Layer 6 of a small transformer language model trained on English Wikipedia (12 layers, counted from 0, width 96). Numbers have three digits each and are written without spaces.
A neuron's activation on a vector x is GELU(weights . x + bias), where the dot is the dot product.
The model reads these tokens: "ician" ";" " sol" "ic" "itor" ";" " civil" " serv" "ant" ";\n" "-" " Website" ":" " w" "w" "w" "." "dom" "in" "ic" "ra" "ab" "." "com" "\n\n" "=" " D" "omin" "ic" " R" "a" "ab"

The vector x that enters this layer's MLP at each token. A number n stands for (n - 500) times 0.0087.
0 "ician": 516531531603658488889520600468408462494476687474574596382442501584537419432512609356598393424636393510649421448468583524603407499461440394532540484390417612544376586522673515623404356593417587565352566561463506620511505419663467357403547177533377436475549478484363602367604415464377476505
1 ";": 566420558631680489938461556525254451545450628469578584498500384539519412501525607363625480330688407462648392523497535480600435543443420498478617418408488678524436558529619459644387368609313532503368544524408516610477507475594551417440521248457461608522542461430362605362485476444394432517
2 " sol": 596461599629683452696477612738462550404611577420479425338526356632555604280520611640675543332567318492379398477471493548761466372552479379418555521301289473498349545555629514377531407480213533649290424485581527460496354569592578531447584302576484511463532360464550503429636539568543469501
3 "ic": 520585565563513390745571599567485487445574546459442453371527278554521631311572638453540540453526360466408585492564433433591426450525317416436524548381278615660431637608681629496653237567305563694276413593541514531481403449614504458451534239430461522232413425486446514525672446623550558651
4 "itor": 562545549641643442696499554544577464420633676561430533315435403576618609426499563408592375432519433574410479355546444455537491253447389351530527481360326608638416521682571594470680365549408542710317488698419634550403296503664544390456581315564369462433384383457341551362690445581513526620
5 ";": 524415601600693453974431570555292509529493612476564501475638396598572470379536635390621435277584469536434423540509415464632445412418425465541583452396419689548370551551623579588404391601248498520329540523406575605388390531566642394459561383378413632444468447468389535388509525460539460515
6 " civil": 549522617685541457643614631628491540357627684411503618396573380547672527407415620539700444372370407607552300312535464407673371403368417424460557505409322492519414551466520508491553396629255487661348335486507597540470319491545673393471547327577345509493493472379425640489610519626628525539
7 " serv": 611325585612687568587555656584585617410571632482534428366522607451642487450534606319712317318530381543539451424377547539561393421488559380523541513211322540497274551587474552500438182544385445659276578630616554432428474565580560589444580429515368498385457361419462578531700415556564485548
8 "ant": 578509510547583340811456669680503399457569636530430330347529547476536477383534545328748235460525408571499458374511412490591427408425506355559378439421531517586462669538539506546472318609445520610378497593548503557540296649650505403415541308614420598313325436623435564557616428559540512600
9 ";\n": 476499527621640493719453485540335584507508590456647435430712440579534449335605679363729427221592454559509460505458563606482476308492322359495564454294468671457332569453642490610399355671287482547316501564499442599489381549560626409482566361476462659391471457497357558482571544465624422554
10 "-": 607413551608588496867494482535232494486498559425538428405563307563535493476574613401731322271632500510423492484580490551567408527412456337461559390375431684555355551376574589588494374670350507479431478573462601681306400509678699419433588347470536599453352434499463573429525531507480491563
11 " Website": 512406529552502572558497672603299512366486529450519453554392450680527580507627722463520373361562526500451647501508391406656458497499530127568474543424489626519452574339621419560449423700297466666384492589358600548528450549576699378475398312499315419485505512457373590530505498616747393497
12 ":": 486450547372401547854517449672410501422476508477621405470569398610576580447567695476619469220577463461335590473518443523630381266370637405633510496468437628478494548549516487664395476417248568485407337614373542601462537347608506486601529356614448607528260402523476502435666547427552472578
13 " w": 648436396488448620700549538646494500458536512415495439463492526515542422493476690404559463365643571516442629532438482603449330438506693186592510551401323565416444720557617495549419327312246635508347387611485530549368410524553498511512503282413503699576424341533381535508784530496509458639
14 "w": 580483462631509584625484661530443455402554451397605455491470564513518497472562598341751334377614627614523614464443402538474478494490712242516532385451505503432371799506569476436468344322248703426366346605382530617474430451688479475341547401372422769483347395444497618635579531400612462648
15 "w": 562488471544467591600509590546440524426538454470549492474457511556521539383569563512701402438617680597511511476503417464380482442471750306528458407505439451410460815434589423652443338277302761487390384670351574631482485459646483403481464333427338746482212316490484647544584474395594543678
16 ".": 426401543546511535742424574639436498582562484462529483442535417616482631386483623457583515306610669555366522414545362461537490304415701269560537514412438622471443800436667447569387406451258519477498373685387590478531427380556444479563590292594349634524252476542337542496632512370500538692
17 "dom": 455401561634627558655475481573539510622596566490569513440525494455600598416544541410668479438435571522300494425645291402696407454536579250601476464364343532437322696433455542464585410564303533452348501725431522510658540476678521370510580152504378467469440551517496661401558413575669338474
18 "in": 679525468676592454685485478489455610414632714560387443415501360487598652448564448505453432496527593581374471521565245506632434474518511354654538440340502613560299642430630408533517343562276593552385327653403490479413423523798450291517539258501468648295323420452531665484603543468603556499
19 "ic": 463584438594548476750544582546467518446587611502542527403506410461538688489473570423516492509442518473312567491660282565536393514451477407509527560378376583635372715538710511479642418669364578569332302592403360532448419397625436375441503171480442492292309500509447629472695386579544617661
20 "ra": 613458432615603571773494712553587482521578440463465553475542497614612723533431520566475484369510500427400455465497395603724375364468469387552491501429432561531303638522699488443525333552358629573463328519532512474394616617724408293425532198514350487330193443401471566507609498462621563408
21 "ab": 580530502698596526629588559558565581512545551368431667486510504549489594544532693382492498479387570449392506441548393641664318413479501414507381474469389610498288618479647415382490380649367720499430488586414522427407552548576403367479507162453332549291228389543461636426634487598617657474
22 ".": 484430493697608475778409626548384515632521462401500570392546481610601643457476625408483442278618700494406533386526352549623477319428471249609575539381439671546389736625726530506347405506259414470485420638417546371398402447509387527524606403515436691485314462483368528446521512447481534671
23 "com": 514447597729583500722477519494358407463553536418547572493466630567585635451552541496560343463701516602383506452503230496763483417566419298514457554263476585512277541620540563378408609598335665505403466688450512465510336518690482343517377337551408476312588427398549605352557498584701331557
24 "\n\n": 582451551616668478859452563512235497522460583443586648498506318563530476439564639348674438345658405479580418580439609589560443488413404450496566465377495726545390556478636461610422333653322421475373511547430523578475441526588604377445491290421482661539517455464383613351494471465422441567
25 "=": 546507518480596589806592616568329415503441562512531510412505454501573587409572700339704380310545485401424547529554433584654294341428600359501606408460469637519256596338667559613409547465327507566456500569429618569481443403587595389471490342443314561452306419577441542357585452629590473611
26 " D": 593291382634615572754426535645495529582580469494542419410455563439507544468509604352674416273433571522455476576537397551640411414521623260538527384449463600570287635397502492486563490510301486604407468614382585458461403456604606427478600132451388680498335574521378520559680618517570503509
27 "omin": 562490592720594638538478531612587544514576621585481366353553470363592608347727555471514328340640343572419417464554346491626455514454595389641588414401486473553380689424595376423588309513241485494263469714559582499450432448699501377547496286518411674346370410467585717416570436529679419467
28 "ic": 496569439575530505743514578612407503531564594579523478352503315516541639388535566466548389465531470442381661548637239523474384509440495435445503470375366651638365676465672559477659330593390538569291373601454527551458468385633570333425491200451415535285333503478493574477656454641562679668
29 " R": 577444325643650459736523445637449586569570482410460427276555635462600582531467554416552339411454549473341416583524435682734314409528613402495495444330495590679386696387644452530607501521316476571372414598539458551501434529526560425430502181509446703461326413442442462397656592479540548593
30 "a": 586335312704545475618550592651525507607465519397472422429490465523476550556435559577500476308443508468357435579470454475773396472521462281517585385510492603486379539417595512428683331626303629483280341624502552546389488566770525439454497224536407724236339441448450638709609690541579585535
31 "ab": 531428485819570508474599575647499567640516556462449586418533406553482584575574709425526467382344564445397580454541372575644337499525511380535364408539368635486289600424552431413587297675374683482423518582457545529419515579564448375461466214379373571252168382512507596502585499644635648534

Each question shows the input weights of one neuron of the MLP. A number n stands for (n - 500) times 0.0017.

n172 (bias -0.191): 483417507341521358429431787558577390380227455449457513511514708425655521517507433671598432545600442296790535714338547356494572622538393669599500711287427479382508725521556320610316554564566542467529689376360251553510532464451525567521555321537577462581409466645593588613456469569334675348
Which token does this neuron like most? 0 "ician"

n216 (bias -0.205): 410484415389493455345438412459327271535516587610351422359497578503309648641615556420255539503567429394537374578401409250578604467618364554292672657555516680503683827483475687587645478506432533491609536457455403615523507458647372506397697497597652529569559526535550513420487436487612458642
Which token does this neuron like most? 3 "ic"

n91 (bias -0.190): 554438544385298579458669510470652466629380538573637599187369349513381456670493419561669463435643514712482700510479572350398465659524511590272555465438462441580489452532562442251742601447411489530339486471253534599576588461251321553693460511427636531532552548607556462395510428606227500726
Which token does this neuron like most? 28 "ic"

n69 (bias -0.275): 359485549540494607552461305471413571497453633240533395494539393572479468457666518564419471649579497506580367317651757432453580342558628500541521408488473503457319420485543660494433529417595361526594449368623441469527533481521333635342615631586415415464695347451521563441666565432518506257
On which three tokens does it fire most, strongest first? 2 " sol", 0 "ician", 7 " serv"

n195 (bias -0.155): 579508439218626500477509483553371466683565418627494625684537531558529508431640520556598408685562471443400436569514390523436292569570422464715446371520420526464389503459516415706546442560543494590550589551554472563494616263557612464558521537637319430592557582555593587475583568410512677534
On which token does it fire most, and how strongly? 25 "=", at about 2

n221 (bias -0.161): 556524340423539429533592617406548467429494414445494483446554544628651365463500381482594423464597602601610588422479351468506525578605485405369503396437658473451629447393361177577482439466672530597639506374500370583524521556497525362688335433420659368420605541625686573494401423577403629731
On which two tokens does it fire most, strongest first? 8 "ant", 15 "w"

n43 (bias -0.116): 590529489479548648515464372511384489568349647532441507621391359542258586689525470322580363319636305568567663482265666382197403653433667598367562429606543420567304493426614496698467465622698386493537463568462486538424659757540628388430181484584497536705697418507645489468571374636356311493
On which token does it fire most, and how strongly? 24 "\n\n", at about 3.7

n272 (bias -0.137): 451338503480332589384539375517411451307387493324475337374323500773647535531413406493474216709637445415679569647572752605457595561524467721698429434454720432479523528456503556602214642466412504490477693620639680609411417583735463555674567344404503433546507662552598475535392482760543529521
Which token does this neuron like most? 11 " Website"

n324 (bias -0.149): 516547438455465463682542431482434510544610456505581518503584581549455383495526282549439528539484486288549406373663459523431318479650556487447526476582592439385631694492457458411599438472471487528598611448494529480489677512489492363248392579470403399551304503323430463440536641437513455526
Which token does this neuron like most? 20 "ra"

n62 (bias -0.181): 383500449489350618474437474638470695434607397514617500552519544709620416747751833336356219600753458526424557396628593276479286243664663608574596378493381362618448544470525496423357500328441289418459578315610522475385417521370462611492539524760527456627549661608508489463370327397398634445
On which two tokens does it fire most, strongest first? 12 ":", 22 "."

n98 (bias -0.037): 582503396494545568596412438433701585509415573577482421482341397497500617457451470387463526532412347406539416586500522380544521444636500403373692351488527349660602424569520570638512324517509365362541637258587386627571476503530723608674485402704397503402559532466524461459448570334377574664
On which two tokens does it fire most, strongest first? 1 ";", 0 "ician"

n256 (bias 0.062): 449590532636570651392434463446400572551614500427534468448418635435537494482438491577601507627581478686484426634577516365418752624571553362389494447606282567441536403420512521377463689404361469590475488309516437529446475653494456783411601464387497667584622419438593371482290587587445403313
Which token does this neuron like most? 2 " sol"

n0 (bias 0.007): 565574461669500320369529365615586387593585398672465464598546679324549489425666550598290407674443387469473439517564396508463521626399538369416377417394448471519351309532484415318608553530506494464444451454551426549320445516532405641596398564505532497420393407478553401700562565593456604429
On which token does it fire most, and how strongly? 31 "ab", at about 2.1

n196 (bias -0.054): 595647409482497452366606481440474449567468303438477475562612375456435313447336267604564434416475517391384333629520812729476440452702395419588551394571387591410605458490325701398677447435420654602338461500463462534609316503394400658428517548497651414580494535428625650332403551522546545618
On which two tokens does it fire most, strongest first? 2 " sol", 30 "a"

n320 (bias -0.087): 489557334473445455483403552640463599466656480450535443552292537614379520547374384430405478520447506523430587532581343562418395409377584522336415438663748574434469588424340508497636519445707572609614411500371582560509387423443397475509506396500712511613537517608491526275525446599549337435
Which token does this neuron like most? 26 " D"

n191 (bias -0.124): 482506536438441491437522488335537316485559485650693473578605537569635558575369408433662446568497545503510339569600439518509516715372576581562612379550503531521668531582296445482374633383358402527752484515654472539342402561497371470557409188381369494523687712657465575469539426657402541389
Which token does this neuron like most? 17 "dom"

n182 (bias -0.163): 373674580589555477528632320435602504377585562583778571449469566492405100492534651286402441527384577388500135610417484408514328582760516625435574476457636218538576624687574485326504500635457306694682598555216674444554639354516569556663529458459690465576410612614428457631428720554540328248
Which token does this neuron like most? 26 " D"

n352 (bias -0.093): 518532540610434518710532366552497365547450485586461590610532312362315462694665545425318500373395402424436611479497614500470369524488455675370414567470370506457420594576463556579659365509447482520412423433506333452538657370393604620650590576514470316615637529437560437517356676649380438550
On which token does it fire most, and how strongly? 3 "ic", at about 1.1

n314 (bias -0.287): 344638420232497478561576688419351531462465440245577473701427358602593525558668348525401483487394454516539413564567533387538461576581594488613579660650519306580507465587370396478613744424588613536317503524290487464431578281468490396448414456612520656397612409617497445528624519519358624506
On which two tokens does it fire most, strongest first? 12 ":", 19 "ic"

n306 (bias -0.065): 616377413467407621500548471519484472566481276401707503622386449419506481442547438428443565579431240509421494647458616428606516379478740645563735546481564702571269405354403611440655680512611432719580381407382652533487588363436381632390497680332409528491426531590438394516478614431435465620
On which token does it fire most, and how strongly? 25 "=", at about 1.3

n186 (bias -0.122): 388466426375375524559547418552682375466680430485543515617437550433409521530472449459536435453622571510462562500636495378529532447554589582356426508595489529505511547473515395552487592576364369601583648584461406500537487515595475330307627604609512373724458570441602671580402500417479458668
Which token does this neuron like most? 16 "."

n2 (bias -0.114): 388716439463458366642509443564631585479612612592645634650562399520488556549424542421270526565294509577564545464620454623475430357415643390444345417652307389411619473372350467414403459721521424463589473536384459551562588511482599698394425595491453303434533482497473524403578400497458593361
Which token does this neuron like most? 21 "ab"

n111 (bias -0.126): 559578601455573380352443579515301416494544578555616388599374387684484453330435301584355548443372249597519522516468441600594604519478751494596610594671387490540568506387581700269490549494544298367597408580310472425352468644544657515333645557503474500526627491537577366571552341475510598400
On which token does it fire most, and how strongly? 2 " sol", at about 1.1

n160 (bias -0.173): 536518464439319360463728381646546422410684362497590483521479579447528449626440522610560566649584160292431296463577570599347419305446404473376457566500473537238358539556462500419602527632521491445472601477413446561591562381427651374426497708453545593514576608521466478557559624491435610473
On which token does it fire most, and how strongly? 6 " civil", at about 0.11

n190 (bias -0.060): 425305411453573454557349460232727438497396607694640509447641533347384646373342477587304596448380629415591557526640397412549358493616443440517461524421513388389624565513472555546684657446523497265607500485368445494565644414503728345433768535494527445494543445554446330503615357386537553271
Which token does this neuron like most? 17 "dom"

n26 (bias -0.207): 358640503613390788559356442437394459443525373543448375684503455491597570512629546434430583705475493548428520535578667544649507574487402584611433362715618484649701583507363529659415456340519399381434503572584700417331366521551546398350483284592635434547468361627719474538475379402620368500
On which token does it fire most, and how strongly? 27 "omin", at about 1.5

n199 (bias -0.109): 474513487503490487466470517317567306411243503535514726698301526645648470657464453666385374593759452467541514553527631369596391397526551593444380616500440560471493397598690609566361416465662709262469630462493497436570602475653362445385486457592500425515617487674194480412497675658493453464
On which token does it fire most, and how strongly? 0 "ician", at about 2.9

n380 (bias -0.259): 471632545459354668438460544585602506557460394458355403345590440441441563617511456483567500474397464506464485523682609517524464372350580455424494616616451392559713422488622235543494398461555329638627515636369517453555485689546326525456515667406524534588322446570459397269483365489456581589
On which two tokens does it fire most, strongest first? 16 ".", 12 ":"

n32 (bias -0.156): 245342276415472482534442438419497500706287530533447568348491738548699364681641475491423265491458465524427356315556548485608604651584566568394595367435469664313460552528515512436456539426421572512503559633542503479445547489328497586528381513491585364631636530518578481364356622527466525421
Which token does this neuron like most? 29 " R"

n219 (bias -0.230): 485450465455503518705370449363458435623574327489355557554417438512626503509552548468438612556351595526686570446578549515481524429607688520276589463831361288411339414558483527468428639523515431511525431514453509296524364447613509600497606538711405629692640588546509464515503456368536491453
On which token does it fire most, and how strongly? 26 " D", at about 0.46

n261 (bias -0.193): 628611491433476485345450636587562442535550610509518430387564503543384445613324449540641459567689533483470446403441638512525476332440446554398456491364600515554475526422455471465560343523658587230637645467407573562398494388544716517443663535517632509590556477551329432514652346459175444500
Which token does this neuron like most? 10 "-"

n137 (bias -0.138): 565692741378383347529556346399478413210662447603583521462644391488611407572491443472474500756469519506580385525310493466552487419472609515457628513469397708630639506628521264305510585521400414485649478500625565482687494547547448509510389600668405481413513574582510497614344484311564509497
On which token does it fire most, and how strongly? 6 " civil", at about 0.15

n147 (bias -0.117): 391630510533378541658500333158372298391671401473479761594486545490552480653645475320615548717551532589354398514427428391574713521463289584616476401649483399527407497412648466483521577384641489474461396568424442546273370452237296613486554408695354435609604449587401577483497483589500701572
On which token does it fire most, and how strongly? 19 "ic", at about 1.1

n128 (bias -0.178): 594553588378400360441463500407376717504361557480281405746220430468483304532662374840440139446586534561492513575291625643546419612496428540543376755384698500680701455825453389885647601540496450417542783702578603547521572612583530353202440579318606533634616529576690475382665345561441483553
Which token does this neuron like most? 24 "\n\n"

n42 (bias -0.137): 525560333364394618555519433387580538594528443497607378423592617581342566411556367525460328449616434415552630398680527456601372459310448630450443333670538471352462405552318570535639640568532591424556670527483377637592458500695589254455520534650629582423503522466451681346472367305361631329
On which token does it fire most, and how strongly? 10 "-", at about 0.65

n282 (bias -0.182): 491624372323568481445436333538452358566402402218370555619494544295526181386387503331467711423443507678461493500552527816497612494487621398446653513542474571423493366376476405408448593522576623558417490503503379576583432411337447580581714633546453683453561573447582549519672506478487561579
Which token does this neuron like most? 13 " w"

n359 (bias -0.066): 457411638588500472393528301706416402408592466545340535553660485446594527399337358454313417571601353678551550559447732595434564556464554446419580525519556323512530614592582592488421374598525434547615553535709653589189550589553439500635358454574528579737534546578541394360506436485663503469
Which token does this neuron like most? 27 "omin"

n9 (bias -0.050): 597486414403589395386563486493250542333434500456453453699325514534521500517686536579618591546556445577373761599400452521520388694820435497581514283422444405548603461568423221591382493385542636419307539388322678648584511533299318765686563519497523607520557517302460350722421416469414553392
On which three tokens does it fire most, strongest first? 14 "w", 15 "w", 13 " w"

n331 (bias -0.073): 519553457443440519602607412491270385429456475543650539487353413537516494512488737596579575440655406522464372566211637357596571563346324326451513464588704484439466356404335484581443852452550296431588503417424484515425554600421565497519523500413613519625636531445445602317503394410407352512
On which two tokens does it fire most, strongest first? 24 "\n\n", 1 ";"

n321 (bias -0.071): 383655508379547474468633363611718379489555577388479611599500566582556471623466376534442337410540464535411544535485591706247533465486506494445448333515567689545387457512550451621624480274437556511373436415549644564448509600392482489624530488497527369269582655494441294463494500489506494393
Which token does this neuron like most? 4 "itor"